Layer 10 of a small transformer language model trained on English Wikipedia (15 layers, counted from 0, width 128).
In attention head 0, each number of a token's query is one row of weights dot the token's vector x. The head spreads its attention over the tokens so far by the softmax of query dot key.

Query weights of the head. A number n stands for (n - 500) times 0.0006.
q0: 462,426,510,484,541,468,536,439,602,491,491,483,532,462,414,478,561,516,503,478,484,534,535,490,579,566,486,426,511,554,578,495,558,417,470,505,556,480,509,514,520,526,492,451,486,555,543,448,502,531,491,472,473,588,546,512,546,556,520,547,460,564,471,613,508,527,475,459,583,507,473,487,516,437,493,416,480,493,507,457,576,562,469,455,515,489,510,502,445,563,529,482,540,501,487,492,469,573,438,584,523,435,490,500,525,559,464,527,571,520,445,534,511,504,480,495,514,383,493,537,615,553,527,459,497,433,473,494
q1: 430,362,493,492,416,495,546,476,547,541,495,505,494,505,567,517,459,552,432,457,539,594,371,550,489,488,525,516,496,491,524,506,541,438,580,546,482,548,534,478,427,449,492,458,471,490,565,461,484,539,486,484,503,592,558,484,459,504,429,461,471,507,484,513,478,559,500,494,559,562,469,479,415,474,578,417,554,505,510,514,460,517,539,513,465,428,568,444,421,515,511,541,409,531,531,471,474,480,504,502,424,508,545,504,490,473,523,547,525,485,469,481,561,507,529,512,564,546,471,400,549,511,473,528,505,474,492,450
q2: 506,441,528,456,561,494,444,476,416,483,516,543,554,477,484,489,578,573,546,475,478,593,574,522,542,468,530,464,544,535,524,473,509,528,506,500,555,521,501,506,486,496,512,456,479,465,432,497,489,496,558,476,498,477,472,505,517,504,481,494,508,511,588,508,459,415,515,488,529,534,509,549,471,468,422,549,425,581,556,459,552,465,475,487,415,530,454,478,550,507,481,459,574,480,504,539,429,469,551,482,554,493,417,466,464,511,498,531,500,460,500,542,477,528,522,433,592,494,554,510,462,593,455,529,521,558,525,469
q3: 495,595,530,492,562,491,435,545,479,464,456,527,546,458,577,479,488,452,515,436,505,493,556,482,476,544,447,515,491,574,548,530,475,695,412,568,488,439,477,484,457,572,535,523,543,517,423,465,480,467,540,514,475,440,472,465,591,500,507,467,557,537,510,467,531,501,474,561,491,618,510,560,538,524,431,541,490,601,493,606,545,505,396,497,471,457,454,549,513,453,493,445,577,546,505,495,447,429,589,489,556,515,464,534,485,515,491,566,493,508,569,443,513,447,480,507,446,528,564,504,406,519,436,554,529,525,575,422
q4: 476,606,531,493,418,524,429,513,547,535,467,552,462,498,506,481,514,532,467,458,495,604,571,434,410,493,514,511,602,561,474,486,517,624,462,570,416,451,541,502,458,531,485,517,547,511,448,485,529,400,528,503,511,528,497,445,545,535,535,480,486,495,572,484,459,505,435,505,454,508,468,631,519,509,476,556,473,555,547,550,653,560,472,491,499,537,445,578,495,423,420,436,568,548,553,555,457,434,544,504,539,489,352,511,525,484,442,630,502,495,522,553,487,448,400,469,499,450,572,518,448,576,519,676,530,547,535,496
q5: 562,546,486,536,430,537,367,544,510,455,551,526,440,467,477,524,608,624,497,457,468,614,490,448,454,470,500,493,556,522,488,550,540,668,428,500,370,469,488,602,461,548,431,507,435,553,437,506,456,486,436,499,420,489,495,541,456,380,528,535,537,435,577,436,452,558,396,526,485,599,533,597,538,484,477,435,454,525,560,527,605,552,420,505,485,513,465,617,488,533,455,488,474,527,559,489,518,439,480,394,601,486,471,538,508,484,439,569,616,508,458,475,542,392,379,479,486,513,497,512,366,572,494,546,497,535,506,463
q6: 463,420,475,485,594,459,573,435,479,585,444,373,479,494,487,485,444,412,543,507,511,359,457,571,496,494,549,436,481,505,434,468,501,395,497,464,548,493,433,506,466,476,459,542,467,481,557,514,570,514,492,394,509,426,474,452,440,499,428,578,410,526,529,545,528,519,516,503,587,501,562,408,470,538,478,435,496,513,459,499,469,454,543,449,493,508,552,404,483,509,554,555,502,433,440,417,552,524,462,527,468,511,574,497,434,503,545,433,486,440,449,484,527,607,629,501,470,452,406,481,444,443,523,469,434,472,387,522
q7: 550,572,583,705,414,461,620,580,482,562,519,558,515,540,609,511,493,479,478,535,412,492,630,590,540,444,439,451,469,557,453,506,430,525,444,469,361,409,498,480,486,474,528,465,498,575,546,628,371,546,534,406,591,432,463,438,559,511,478,433,456,472,447,490,389,507,550,540,535,495,543,574,510,587,535,476,355,423,457,508,450,464,590,651,567,513,450,573,376,498,458,592,604,411,566,469,449,599,457,570,460,606,451,572,464,439,487,396,328,361,523,487,511,486,424,462,473,461,473,500,459,573,498,509,382,339,628,616
q8: 357,469,560,464,652,467,455,480,539,715,622,232,493,515,341,408,496,319,757,430,561,504,371,724,381,486,657,490,473,462,493,382,633,251,668,525,631,669,519,544,590,404,467,559,539,532,521,540,632,479,485,539,316,325,564,467,391,309,426,661,553,583,628,470,370,492,513,313,436,686,481,239,433,533,546,463,613,554,446,542,436,472,308,320,539,535,600,457,557,508,616,651,477,494,450,558,606,705,450,513,586,398,571,519,434,591,616,460,753,514,464,497,531,617,497,553,380,444,358,497,466,474,471,559,497,505,348,492
q9: 617,558,465,576,442,623,683,480,666,561,253,356,466,506,682,468,485,393,513,453,392,327,659,641,594,272,422,440,555,670,429,536,597,449,496,526,637,439,390,594,395,331,384,474,445,596,531,582,324,549,591,364,424,525,507,406,567,453,189,416,422,708,390,492,450,333,576,518,653,436,717,454,481,545,390,354,368,384,257,346,418,420,486,658,471,618,531,281,418,242,673,682,483,227,444,300,527,353,361,546,602,535,513,657,490,374,604,376,572,386,281,516,708,696,420,411,528,465,570,528,590,636,645,506,379,405,418,473
q10: 569,441,391,523,502,439,648,509,462,395,662,488,674,539,230,527,423,483,566,595,323,292,416,533,496,260,257,633,484,549,460,468,466,466,583,529,603,419,570,775,436,370,836,360,555,545,781,606,515,508,311,673,669,756,461,398,613,506,553,428,504,555,324,286,309,409,636,441,569,404,335,234,418,377,687,519,716,553,327,761,526,335,456,313,410,540,737,507,404,451,372,539,480,498,258,377,828,646,760,256,482,289,632,475,651,464,434,554,514,383,334,505,423,578,394,329,411,555,457,866,592,372,608,595,496,466,180,657
q11: 576,756,450,578,502,344,602,450,518,677,355,522,656,637,710,177,765,431,470,379,307,272,325,603,511,304,451,540,559,493,650,333,343,414,617,246,478,586,629,222,534,435,581,466,478,538,864,531,799,507,544,564,427,353,443,282,581,464,602,582,198,392,530,564,373,657,572,672,353,613,494,362,572,352,554,593,600,211,505,550,470,467,374,391,641,195,804,319,644,735,492,452,613,437,557,765,508,598,490,519,534,562,400,734,434,697,586,475,331,409,503,432,416,413,625,575,262,601,336,226,254,498,179,649,485,319,386,516
q12: 198,651,641,641,648,616,304,482,292,794,476,531,480,542,589,716,533,463,251,216,460,512,621,397,482,411,621,681,305,542,696,483,613,253,500,509,745,435,373,627,694,558,383,489,465,528,463,442,584,445,783,736,605,422,164,241,401,490,557,392,436,608,256,791,480,121,587,399,381,598,535,394,469,626,426,695,560,648,427,442,621,575,527,706,374,534,377,519,561,398,538,498,717,417,619,606,351,502,668,295,407,324,425,527,672,650,174,624,452,556,475,433,297,642,318,273,573,440,769,511,419,525,689,595,699,680,779,473
q13: 303,321,257,523,503,632,468,399,402,590,87,679,385,351,567,598,472,763,485,562,607,353,567,393,367,482,342,511,238,581,698,276,735,624,540,329,584,335,611,391,515,639,820,550,433,652,355,503,376,487,567,595,447,440,617,512,418,597,475,576,240,339,436,351,428,414,540,374,331,392,359,413,394,309,252,280,473,809,630,282,432,337,679,429,663,546,564,577,345,451,529,445,290,508,420,43,607,315,445,444,343,844,521,579,404,394,258,613,377,528,460,653,511,510,570,562,563,373,336,586,433,276,383,341,563,269,588,634
q14: 573,328,621,637,448,432,101,676,721,521,364,597,571,633,398,447,232,356,576,436,223,425,361,206,459,535,629,451,482,559,438,482,266,622,328,510,297,489,668,663,486,430,536,372,351,555,823,414,313,602,467,648,444,81,436,640,679,522,351,405,560,430,397,567,506,498,568,578,700,448,487,500,560,334,616,318,448,423,427,578,498,497,426,486,46,563,80,540,265,568,928,682,529,647,371,450,485,434,296,619,542,589,415,265,391,702,643,625,557,521,778,425,422,379,574,544,636,440,448,478,597,337,524,504,435,539,488,507
q15: 603,682,536,575,540,619,478,387,559,424,511,547,419,572,387,677,543,455,486,354,588,731,440,677,596,512,582,592,443,577,345,653,454,493,731,405,408,540,414,466,383,516,334,618,522,523,761,538,370,424,562,677,470,404,811,380,684,687,420,576,431,772,647,526,522,648,445,514,763,519,316,412,736,492,654,651,698,552,672,623,457,692,481,364,485,675,589,654,315,532,583,299,452,524,444,376,287,505,572,390,752,661,378,552,507,151,316,551,456,271,657,565,505,824,678,855,211,469,365,665,432,743,718,741,483,521,682,463
q16: 437,559,436,450,473,467,467,565,549,531,509,470,466,523,542,443,553,537,467,469,473,595,530,494,534,495,454,509,571,515,493,487,516,483,506,518,472,478,457,560,450,483,504,469,457,456,532,491,427,457,500,454,439,484,485,461,534,502,485,501,504,530,534,490,512,506,475,466,478,514,434,502,417,404,450,509,524,430,557,551,565,503,525,426,471,506,509,403,470,569,495,464,506,519,430,516,438,482,504,491,484,462,472,455,518,547,514,476,493,470,493,510,448,516,497,440,535,531,473,568,445,510,458,563,414,489,493,504
q17: 582,498,487,507,436,516,508,478,476,509,527,468,526,447,501,498,464,509,594,414,431,487,539,522,482,525,493,503,468,534,503,498,572,558,486,516,470,468,499,531,553,511,520,510,519,541,508,461,480,434,546,491,520,493,488,506,547,505,436,547,523,550,558,502,502,444,506,577,490,542,498,458,501,443,403,490,470,561,516,563,426,477,487,521,473,481,453,503,498,488,465,511,575,491,564,537,525,422,590,535,567,555,424,548,457,643,494,413,449,475,541,464,394,531,495,527,512,578,507,487,387,488,487,523,522,524,491,544
q18: 507,412,540,469,491,470,489,426,459,500,471,503,517,409,430,486,538,420,453,529,494,568,471,504,604,512,488,497,467,521,479,490,498,344,475,444,530,560,519,514,509,456,480,500,531,477,479,514,532,583,497,531,550,564,553,470,498,570,499,455,488,539,485,534,498,536,546,437,548,524,562,461,440,502,613,480,497,407,459,439,539,430,518,527,516,541,448,477,464,497,544,472,545,496,469,534,515,549,525,487,494,444,548,513,538,491,513,518,516,530,476,500,561,447,516,476,505,503,487,517,546,461,525,477,466,532,477,518
q19: 471,445,510,468,571,488,510,421,476,493,457,448,496,425,420,486,518,411,549,481,543,526,464,498,510,391,450,452,444,574,539,478,538,429,522,493,566,520,504,496,493,478,484,515,512,528,465,562,496,548,581,544,467,503,480,454,471,474,513,562,549,456,497,484,471,442,562,520,574,526,485,503,473,454,398,549,438,499,489,495,489,488,529,502,499,448,426,415,528,418,530,483,541,465,451,411,505,529,440,541,532,478,494,454,503,533,519,481,537,508,522,565,540,518,501,526,537,472,534,556,565,528,541,467,528,556,574,411
q20: 423,491,519,429,582,461,518,438,539,533,468,526,504,515,527,483,519,379,550,439,444,534,614,496,452,551,516,476,472,501,572,478,522,495,429,520,516,539,517,447,494,467,513,541,586,502,450,518,504,546,597,514,448,522,535,517,541,520,441,519,508,508,503,531,511,442,570,470,507,487,527,526,493,392,453,535,489,537,464,475,513,473,510,522,477,492,460,539,537,473,555,480,568,508,496,527,509,501,476,551,431,538,444,498,527,468,508,587,519,420,430,494,473,511,590,532,533,510,456,531,542,515,462,520,543,524,541,452
q21: 453,596,535,533,512,492,480,517,462,489,451,589,485,493,527,507,511,533,510,450,527,491,528,459,458,549,457,509,483,556,571,497,493,595,462,517,527,500,520,452,461,515,544,463,534,545,439,490,454,537,582,592,471,566,521,546,574,506,546,460,592,534,432,465,461,444,501,524,481,467,463,584,556,480,416,578,488,564,530,467,521,549,504,517,478,479,441,568,521,449,443,477,543,484,483,531,502,507,553,485,480,485,434,481,522,518,530,534,516,541,514,525,509,466,470,517,488,501,564,542,446,487,478,510,573,514,583,444
q22: 491,501,459,533,527,528,465,517,589,539,512,430,485,455,458,457,519,518,615,505,469,534,444,531,487,475,559,571,500,489,466,535,553,474,504,464,496,498,468,605,511,518,333,513,464,502,491,646,501,490,467,440,478,495,500,456,446,414,420,510,441,568,683,482,472,545,483,461,518,579,495,420,427,462,507,447,446,544,442,493,533,561,383,429,515,517,564,453,508,420,524,471,507,498,487,498,536,546,485,453,583,460,506,555,462,543,491,545,597,473,478,517,432,498,378,479,485,589,477,491,508,552,563,560,426,513,423,489
q23: 485,556,479,463,685,607,507,430,530,580,381,485,486,475,332,493,455,352,523,514,459,294,488,435,555,473,504,598,467,476,488,500,488,474,471,454,517,499,376,477,529,436,376,503,397,461,496,590,586,536,497,442,478,568,474,434,406,511,401,462,367,605,549,562,456,530,564,552,647,444,534,414,489,463,551,425,442,529,482,434,454,490,526,381,548,481,547,358,549,372,580,516,448,536,460,506,565,437,406,585,513,473,581,457,410,476,571,458,459,463,481,391,525,627,621,581,472,559,330,528,553,533,631,426,405,549,356,530
q24: 453,477,674,680,554,451,562,528,584,621,435,380,443,454,496,462,420,544,731,505,392,516,447,583,584,282,639,658,419,473,441,537,641,459,500,411,488,585,265,503,522,430,214,513,371,467,408,730,445,570,437,286,387,386,503,435,429,445,275,462,425,768,740,483,405,452,531,378,606,652,570,398,424,557,613,397,323,548,334,408,480,519,407,426,479,474,498,408,510,363,589,611,477,364,401,310,550,525,451,555,646,562,421,591,477,432,615,473,616,323,429,485,606,622,427,488,512,559,483,547,525,709,544,604,342,436,497,496
q25: 516,544,532,647,529,307,469,638,518,643,636,283,500,571,532,645,729,434,653,568,585,749,455,780,282,624,589,345,646,515,430,379,392,374,665,525,406,494,831,771,539,564,549,559,596,514,496,534,383,397,548,572,365,386,612,423,412,368,668,581,539,260,573,338,360,525,553,303,410,751,532,480,440,584,553,376,624,387,498,515,280,417,420,655,667,727,506,690,493,491,460,586,561,487,588,629,598,580,349,537,578,556,695,448,371,557,659,307,743,573,476,448,552,481,381,522,435,672,289,501,495,567,543,447,527,548,544,719
q26: 357,469,704,405,524,498,531,682,349,590,469,476,184,717,440,551,488,409,390,394,285,408,436,484,590,626,394,472,555,526,588,636,421,565,741,419,626,667,340,262,276,589,318,407,330,592,318,442,567,353,405,531,426,516,614,485,683,553,475,477,718,305,328,661,548,609,648,455,242,451,521,549,712,637,571,681,398,223,641,344,508,396,457,293,488,863,385,412,659,316,380,220,549,624,388,600,409,693,532,439,362,509,436,467,684,506,585,512,615,817,435,528,719,535,483,355,561,412,481,327,850,407,277,502,781,337,581,588
q27: 419,598,179,380,513,963,445,585,749,455,779,527,509,464,588,389,470,588,594,324,519,680,608,660,543,398,487,523,194,697,476,448,457,524,510,716,419,379,680,459,443,443,508,255,603,649,364,553,307,288,430,567,611,349,667,502,620,274,459,401,449,353,586,571,568,433,398,496,193,498,428,505,564,504,331,288,454,464,433,559,651,601,394,576,584,573,436,497,560,427,586,480,648,408,595,692,358,844,389,385,448,641,111,752,381,183,398,702,528,413,417,795,686,104,279,520,503,231,565,454,598,420,550,545,470,452,526,352
q28: 541,511,531,496,435,231,388,616,356,515,416,446,657,317,548,442,464,424,564,488,574,543,556,406,613,337,670,582,609,502,482,589,482,479,286,257,762,571,708,542,483,742,507,438,382,685,577,390,404,357,684,786,253,540,454,639,619,553,497,656,553,712,344,377,511,328,741,344,599,435,303,539,929,406,528,723,480,459,499,452,675,590,766,525,539,502,682,151,503,646,277,578,524,362,780,399,567,482,496,427,356,739,442,500,359,309,553,689,556,487,212,553,746,224,216,577,357,612,391,573,465,798,357,271,569,586,653,348
q29: 669,309,561,386,468,445,314,229,688,624,381,562,405,552,421,463,756,546,424,654,220,687,494,699,228,743,562,490,520,475,503,566,577,697,573,502,791,432,514,557,502,579,400,640,635,717,576,451,598,490,341,445,524,434,467,494,512,435,388,236,89,565,450,190,686,562,622,698,562,452,638,319,421,497,545,555,444,441,782,299,569,358,519,283,341,485,588,480,616,434,556,586,563,479,563,473,466,635,291,652,589,429,599,291,771,363,252,644,436,408,708,511,388,392,379,446,414,399,608,503,478,334,598,395,389,528,437,547
q30: 320,756,674,972,217,562,526,597,379,722,514,483,141,480,467,688,742,473,329,340,335,383,371,570,569,385,533,792,408,571,589,243,639,591,501,288,534,600,653,664,398,364,447,626,486,484,568,629,437,584,534,329,473,412,391,517,624,363,520,566,620,531,472,438,534,744,279,373,416,638,369,485,654,304,367,435,391,340,626,486,977,451,426,304,686,433,719,407,220,588,425,898,477,758,367,233,428,239,419,286,700,296,573,363,506,646,543,483,615,577,469,609,531,452,550,474,503,455,463,462,486,558,546,354,609,480,701,495
q31: 611,482,813,709,562,454,450,464,424,473,636,699,406,790,475,332,552,334,320,253,733,293,374,64,597,266,386,408,557,284,376,641,490,595,880,626,566,285,532,435,340,154,523,551,612,361,252,357,225,280,543,813,443,533,586,514,390,348,543,551,430,483,616,457,261,635,242,491,401,675,576,435,499,285,478,481,391,452,621,653,696,624,482,559,446,578,790,415,607,425,447,487,357,593,377,332,371,683,602,768,706,498,505,448,570,509,607,557,328,304,558,373,374,554,559,425,748,549,465,489,477,704,496,548,366,401,338,436

Each question shows a short text with each token's key, already scaled and adjusted for position as the last token sees it. A number n stands for (n - 500) times 0.0042.

Then comes the last token's vector x. A number n stands for (n - 500) times 0.029.

0 " |": 506,504,497,504,505,534,543,398,429,632,535,775,362,498,586,474,499,499,491,477,468,453,626,461,748,686,387,217,398,569,449,439
1 "\n": 498,496,506,498,521,552,533,406,442,570,523,735,386,504,540,497,494,498,508,490,488,476,648,461,742,668,411,302,437,535,430,449
2 "|": 498,501,509,511,511,555,530,389,427,641,532,753,370,492,576,463,501,500,496,485,480,461,640,444,739,682,404,220,402,561,455,434
3 " Mayor": 506,514,484,498,535,588,460,468,513,526,478,586,462,583,596,467,491,483,512,539,542,536,586,432,553,477,612,283,605,410,356,494
4 " before": 513,491,509,521,528,588,482,456,527,429,664,617,453,631,459,513,496,480,508,538,541,521,612,478,647,639,545,383,500,432,507,395
5 " election": 510,516,483,519,528,548,474,474,483,492,458,593,408,701,558,580,512,510,494,506,506,531,585,429,631,558,572,434,450,640,410,431
6 " Michael": 506,507,496,517,499,553,440,479,455,419,596,535,534,609,469,620,500,501,517,532,523,531,575,477,626,690,498,367,633,573,533,531
x: 532,477,471,443,411,191,525,458,449,506,434,487,557,564,465,603,459,502,463,593,604,481,610,619,580,500,466,557,553,475,457,533,578,409,465,407,526,551,550,383,517,546,480,574,515,494,476,521,506,549,540,424,353,614,505,384,523,618,429,572,393,598,483,445,512,497,511,442,627,524,469,461,458,498,456,448,559,467,481,299,378,393,490,613,486,525,586,352,482,459,441,573,434,400,515,397,491,479,500,420,505,495,570,572,519,555,467,465,659,511,490,539,472,586,520,516,410,502,475,510,488,473,482,611,523,495,572,639
To which token does the last token give the most attention? 0 " |"

0 "|": 503,503,499,504,501,544,540,390,424,650,531,766,352,505,585,473,501,499,493,480,475,453,631,457,740,687,401,204,403,557,456,438
1 " ": 492,487,507,518,508,574,500,432,462,620,523,652,374,599,555,492,500,486,504,527,524,490,609,417,620,503,529,250,524,464,425,409
2 "9": 487,482,514,537,532,601,472,437,531,628,499,594,701,638,442,305,514,500,487,536,544,509,595,371,535,344,602,427,587,345,445,617
3 " |": 495,505,499,510,537,581,465,430,526,623,379,531,741,430,686,461,498,494,510,526,527,516,572,401,529,473,654,499,728,367,531,489
4 " ": 495,521,503,500,529,573,477,451,527,433,394,562,605,527,624,611,502,482,505,542,551,517,592,447,615,570,619,458,573,391,337,450
5 "3": 497,478,524,513,539,571,452,423,510,481,462,489,674,571,523,408,480,479,492,527,559,527,592,421,596,542,637,492,515,306,301,657
6 "1": 508,495,523,512,547,551,458,439,540,520,319,560,756,443,729,462,499,474,502,527,548,539,570,463,546,513,665,676,601,383,463,599
x: 482,525,529,477,628,390,272,580,557,545,410,553,559,522,520,441,434,465,498,478,245,474,524,479,561,461,563,377,596,510,439,524,520,428,502,403,395,553,503,500,439,516,527,540,307,485,588,541,412,554,513,458,421,399,564,418,563,428,529,562,454,476,546,577,544,575,616,463,593,607,438,423,457,540,541,526,498,448,387,525,415,398,445,430,507,653,458,581,600,501,564,515,419,430,546,540,513,492,541,538,526,547,468,400,475,619,497,612,506,527,504,484,534,501,360,552,521,475,455,522,593,606,512,464,538,520,421,526
Which token does the last token look at most, and with what share of its attention? 0 "|", with about 80%

0 "Jeremy": 513,507,500,509,506,533,521,432,453,611,519,737,382,504,495,491,501,506,495,490,484,472,598,451,695,657,455,230,409,567,421,408
1 " Me": 503,506,491,508,518,536,510,455,479,539,512,681,410,501,412,520,514,507,503,510,498,499,575,467,647,633,482,253,433,581,396,375
2 "st": 500,496,496,505,534,497,480,513,461,626,446,393,405,570,367,765,511,527,500,536,523,547,504,547,449,522,336,645,340,450,330,473
3 "d": 501,489,495,495,531,474,489,563,556,553,437,542,269,551,610,376,498,504,501,503,521,542,483,547,448,495,538,678,439,542,655,409
4 "agh": 510,470,512,520,536,496,505,555,558,519,373,523,487,481,640,324,496,503,500,499,512,521,485,512,457,453,593,603,610,690,684,276
5 " |": 500,497,506,515,512,534,528,408,426,635,531,765,371,498,569,471,494,507,494,485,474,463,619,461,725,683,384,226,402,583,456,427
6 " Belgium": 508,508,492,501,520,522,448,482,442,471,441,685,505,547,429,541,498,501,499,506,531,540,574,443,651,579,443,458,566,645,378,440
x: 461,579,407,570,554,197,536,511,472,556,445,489,580,478,517,454,464,448,493,441,723,550,519,593,555,412,544,535,439,458,422,404,450,417,495,545,399,561,496,582,487,568,404,435,388,456,566,481,504,575,483,518,384,515,527,396,487,417,449,538,294,632,426,519,421,449,544,441,444,547,466,480,366,514,507,412,520,525,431,483,422,445,468,438,568,437,547,446,522,570,447,602,444,534,464,654,438,518,402,526,398,503,565,506,512,601,625,520,536,451,442,508,428,447,434,488,518,515,525,502,470,576,491,569,482,435,443,490
Which two tokens does the last token look at most, in order? 5 " |", 0 "Jeremy"

0 "8": 513,508,497,508,508,535,539,407,443,630,520,749,375,505,571,476,501,502,490,480,474,454,617,452,728,670,402,232,412,562,458,431
1 "6": 507,506,501,511,511,540,535,408,443,628,523,744,379,504,563,479,510,507,488,481,475,456,618,451,726,670,404,235,411,564,452,431
2 " |": 497,504,503,509,511,536,537,399,426,628,526,755,366,494,581,470,507,503,492,483,473,456,627,459,741,690,386,224,409,562,448,434
3 " +": 500,519,480,484,542,516,444,454,430,462,428,519,464,548,517,496,496,491,518,539,529,563,590,438,644,578,368,491,511,532,252,456
4 "2": 489,497,529,522,535,540,443,498,463,382,317,375,578,769,516,509,482,474,507,543,550,543,557,472,586,476,405,623,281,359,447,543
5 ".": 508,509,490,485,516,524,416,500,417,423,339,498,568,505,717,524,501,486,520,518,541,547,587,443,648,466,489,612,395,487,660,476
6 "7": 511,499,520,482,515,538,424,488,418,577,607,232,598,741,520,751,499,476,516,531,538,543,549,457,526,391,544,641,377,508,767,534
x: 534,466,520,588,555,561,369,519,604,516,386,498,369,533,412,563,514,562,586,477,283,673,456,546,618,532,683,600,573,528,475,474,595,578,435,526,567,571,455,488,441,456,491,597,474,476,574,584,478,596,546,352,424,399,502,504,566,455,543,523,476,548,494,509,509,536,465,535,639,467,520,464,386,489,485,393,419,465,403,494,465,447,526,375,492,528,515,354,610,377,580,525,492,554,386,486,580,399,484,459,561,491,447,462,552,504,531,668,640,372,583,475,461,507,414,363,448,472,541,521,528,621,517,591,337,451,514,551
Which two tokens does the last token look at most, in order? 2 " |", 0 "8"

0 "3": 511,509,495,507,507,534,540,404,438,635,530,754,386,500,585,476,499,503,489,476,472,453,616,458,728,668,401,227,404,560,455,435
1 "0": 505,504,502,514,510,538,536,408,434,638,528,758,385,498,583,472,508,507,489,481,473,455,620,453,734,672,396,236,403,560,459,435
2 " mm": 502,516,495,500,522,551,448,445,404,524,457,482,476,450,610,443,499,512,538,535,556,530,593,455,646,660,407,344,566,554,382,480
3 " A": 489,490,503,509,532,538,457,455,408,530,525,509,384,466,592,356,515,499,498,509,540,514,592,465,679,725,457,452,410,525,435,577
4 "K": 482,488,506,514,524,553,454,546,484,506,188,448,527,500,592,345,487,481,510,533,565,524,511,504,467,563,345,513,521,412,389,460
5 "-": 511,507,494,503,510,565,429,493,416,470,393,463,463,503,415,303,492,476,526,537,551,535,560,475,626,691,531,415,469,303,554,404
6 "6": 519,473,534,515,527,558,445,485,409,613,532,459,590,481,284,283,486,454,512,542,553,532,552,460,549,431,529,416,278,392,459,628
x: 473,535,553,535,542,344,507,550,585,563,476,424,587,509,464,510,558,518,514,498,364,452,541,398,572,443,659,535,575,487,559,381,497,581,480,492,531,585,435,520,434,483,564,448,488,464,537,445,490,602,529,302,541,295,525,510,559,428,585,551,381,549,482,533,460,524,517,492,486,383,639,340,375,518,493,527,256,511,398,429,541,428,451,615,525,356,533,447,544,407,531,538,500,440,477,474,450,483,450,469,555,534,481,435,459,514,530,647,576,437,528,470,551,510,389,488,606,497,574,480,469,737,531,519,582,537,522,559
Which token does the last token look at most, and with what share of its attention? 1 "0", with about 60%

0 "1": 510,507,494,505,504,533,540,404,440,640,529,764,385,507,579,472,501,502,489,476,472,452,615,452,729,665,406,230,407,560,452,441
1 ":": 501,502,503,508,510,546,521,398,406,628,521,761,379,477,582,465,502,501,496,485,480,460,637,448,744,662,405,232,429,551,451,441
2 "1": 485,484,514,507,518,558,453,434,386,550,427,551,391,626,412,745,504,506,489,529,526,518,597,445,617,445,508,458,502,464,353,555
3 "2": 494,475,522,517,539,555,466,423,425,621,484,610,502,518,638,590,496,495,502,509,511,508,606,443,597,386,582,626,616,592,570,538
4 ".": 505,496,495,497,522,561,445,447,401,558,437,558,409,387,658,522,498,499,523,516,519,520,611,433,637,500,548,468,700,510,496,424
5 "1": 504,496,517,500,512,557,429,452,389,644,596,251,508,748,565,697,498,483,521,536,554,533,568,456,524,466,509,487,529,558,551,495
6 "5": 506,490,522,514,532,569,441,440,421,670,588,286,653,527,701,553,488,470,533,530,549,522,589,434,537,426,542,560,588,718,609,486
x: 514,413,507,549,590,337,337,471,569,568,380,525,446,519,461,482,462,515,520,478,320,618,589,495,544,518,679,552,597,566,383,490,554,496,352,473,564,553,380,545,588,510,476,574,402,488,516,500,468,484,509,350,472,455,431,523,553,487,527,550,346,508,467,526,545,553,532,560,672,489,519,480,372,530,490,476,488,440,431,496,493,477,456,555,501,551,411,468,621,398,563,543,465,445,385,565,560,454,405,574,540,520,448,370,434,493,521,627,540,439,570,481,437,579,439,382,424,455,521,495,520,661,629,537,448,460,436,466
Which token does the last token look at most, and with what share of its attention? 1 ":", with about 50%

0 " design": 513,508,509,518,520,547,506,443,478,539,586,644,414,524,561,477,500,506,486,487,492,482,599,449,684,655,434,251,457,593,476,469
1 "ation": 504,501,504,511,510,536,527,425,460,591,565,722,387,522,578,477,515,505,494,486,486,467,607,455,718,674,429,238,408,575,470,451
2 " Project": 497,499,508,511,516,542,506,441,451,600,553,696,398,504,575,476,509,501,500,491,491,482,597,459,690,678,441,242,456,577,459,470
3 " ": 492,501,504,511,506,534,533,411,424,638,540,770,370,501,579,485,501,503,493,486,478,459,614,464,730,691,386,206,399,558,464,445
4 "1": 487,473,529,526,525,550,484,459,459,573,563,602,560,524,423,417,487,502,493,519,531,512,578,459,626,593,422,268,476,525,466,572
5 "2": 490,466,539,547,548,557,482,456,517,614,587,606,793,496,501,376,475,478,509,528,547,525,555,495,525,472,456,553,638,593,636,604
6 "3": 524,478,545,540,545,550,492,476,537,523,442,560,789,359,611,511,480,456,519,529,546,519,533,516,507,532,480,444,722,528,714,483
x: 491,529,545,508,549,234,385,474,602,573,425,422,568,539,530,419,519,457,463,506,361,592,541,379,507,504,606,480,544,529,526,525,469,408,385,491,478,603,502,464,568,606,537,651,352,481,644,565,407,498,444,254,503,566,455,409,553,529,509,561,373,542,410,500,532,508,569,543,560,527,448,406,532,593,590,525,512,491,459,447,512,427,472,618,527,547,590,537,485,550,528,574,464,516,516,598,531,490,503,517,586,558,501,340,530,564,490,561,585,558,461,540,486,606,378,464,551,417,439,493,507,637,518,464,486,542,508,475
Which token does the last token look at most, and with what share of its attention? 3 " ", with about 70%

0 "\n": 501,500,500,500,509,531,551,387,431,636,533,777,363,504,587,473,500,498,500,482,473,452,635,456,753,693,384,212,395,567,449,442
1 "|": 503,500,510,512,509,546,536,391,430,646,533,749,378,499,581,455,504,503,492,481,476,457,631,447,735,681,392,214,404,562,452,433
2 " ": 499,489,516,522,506,560,513,447,501,554,540,638,405,569,595,471,504,484,499,522,517,483,594,418,612,499,491,221,497,420,426,414
3 " |": 484,483,531,540,529,572,495,458,573,591,542,521,713,625,481,321,505,489,494,527,517,510,544,416,477,387,553,360,575,322,396,608
4 " U": 487,503,501,507,516,550,438,506,484,405,467,676,637,587,598,501,500,462,505,525,543,547,561,443,632,550,508,423,498,446,396,535
5 "NA": 493,498,509,500,509,555,421,544,450,568,275,425,660,554,571,672,488,471,513,527,541,534,512,427,518,515,576,357,438,187,566,635
6 " hold": 477,494,505,512,536,548,451,424,462,483,624,390,536,476,632,509,497,485,507,507,529,539,606,460,580,528,508,264,500,270,537,664
x: 496,510,585,593,530,367,501,432,561,456,498,515,459,465,416,544,517,552,497,587,460,438,396,527,418,417,462,552,627,448,475,435,544,459,489,469,506,602,534,628,462,530,584,538,443,470,506,645,372,468,569,510,562,445,551,392,439,566,426,648,289,416,533,554,357,560,440,484,471,582,557,485,517,487,367,493,483,504,540,553,418,419,434,532,402,654,696,535,560,517,535,423,533,537,508,415,542,463,467,458,509,523,597,368,369,448,409,603,483,424,625,471,432,559,640,519,466,518,430,637,514,536,494,577,439,580,372,559
Which two tokens does the last token look at most, in order? 0 "\n", 1 "|"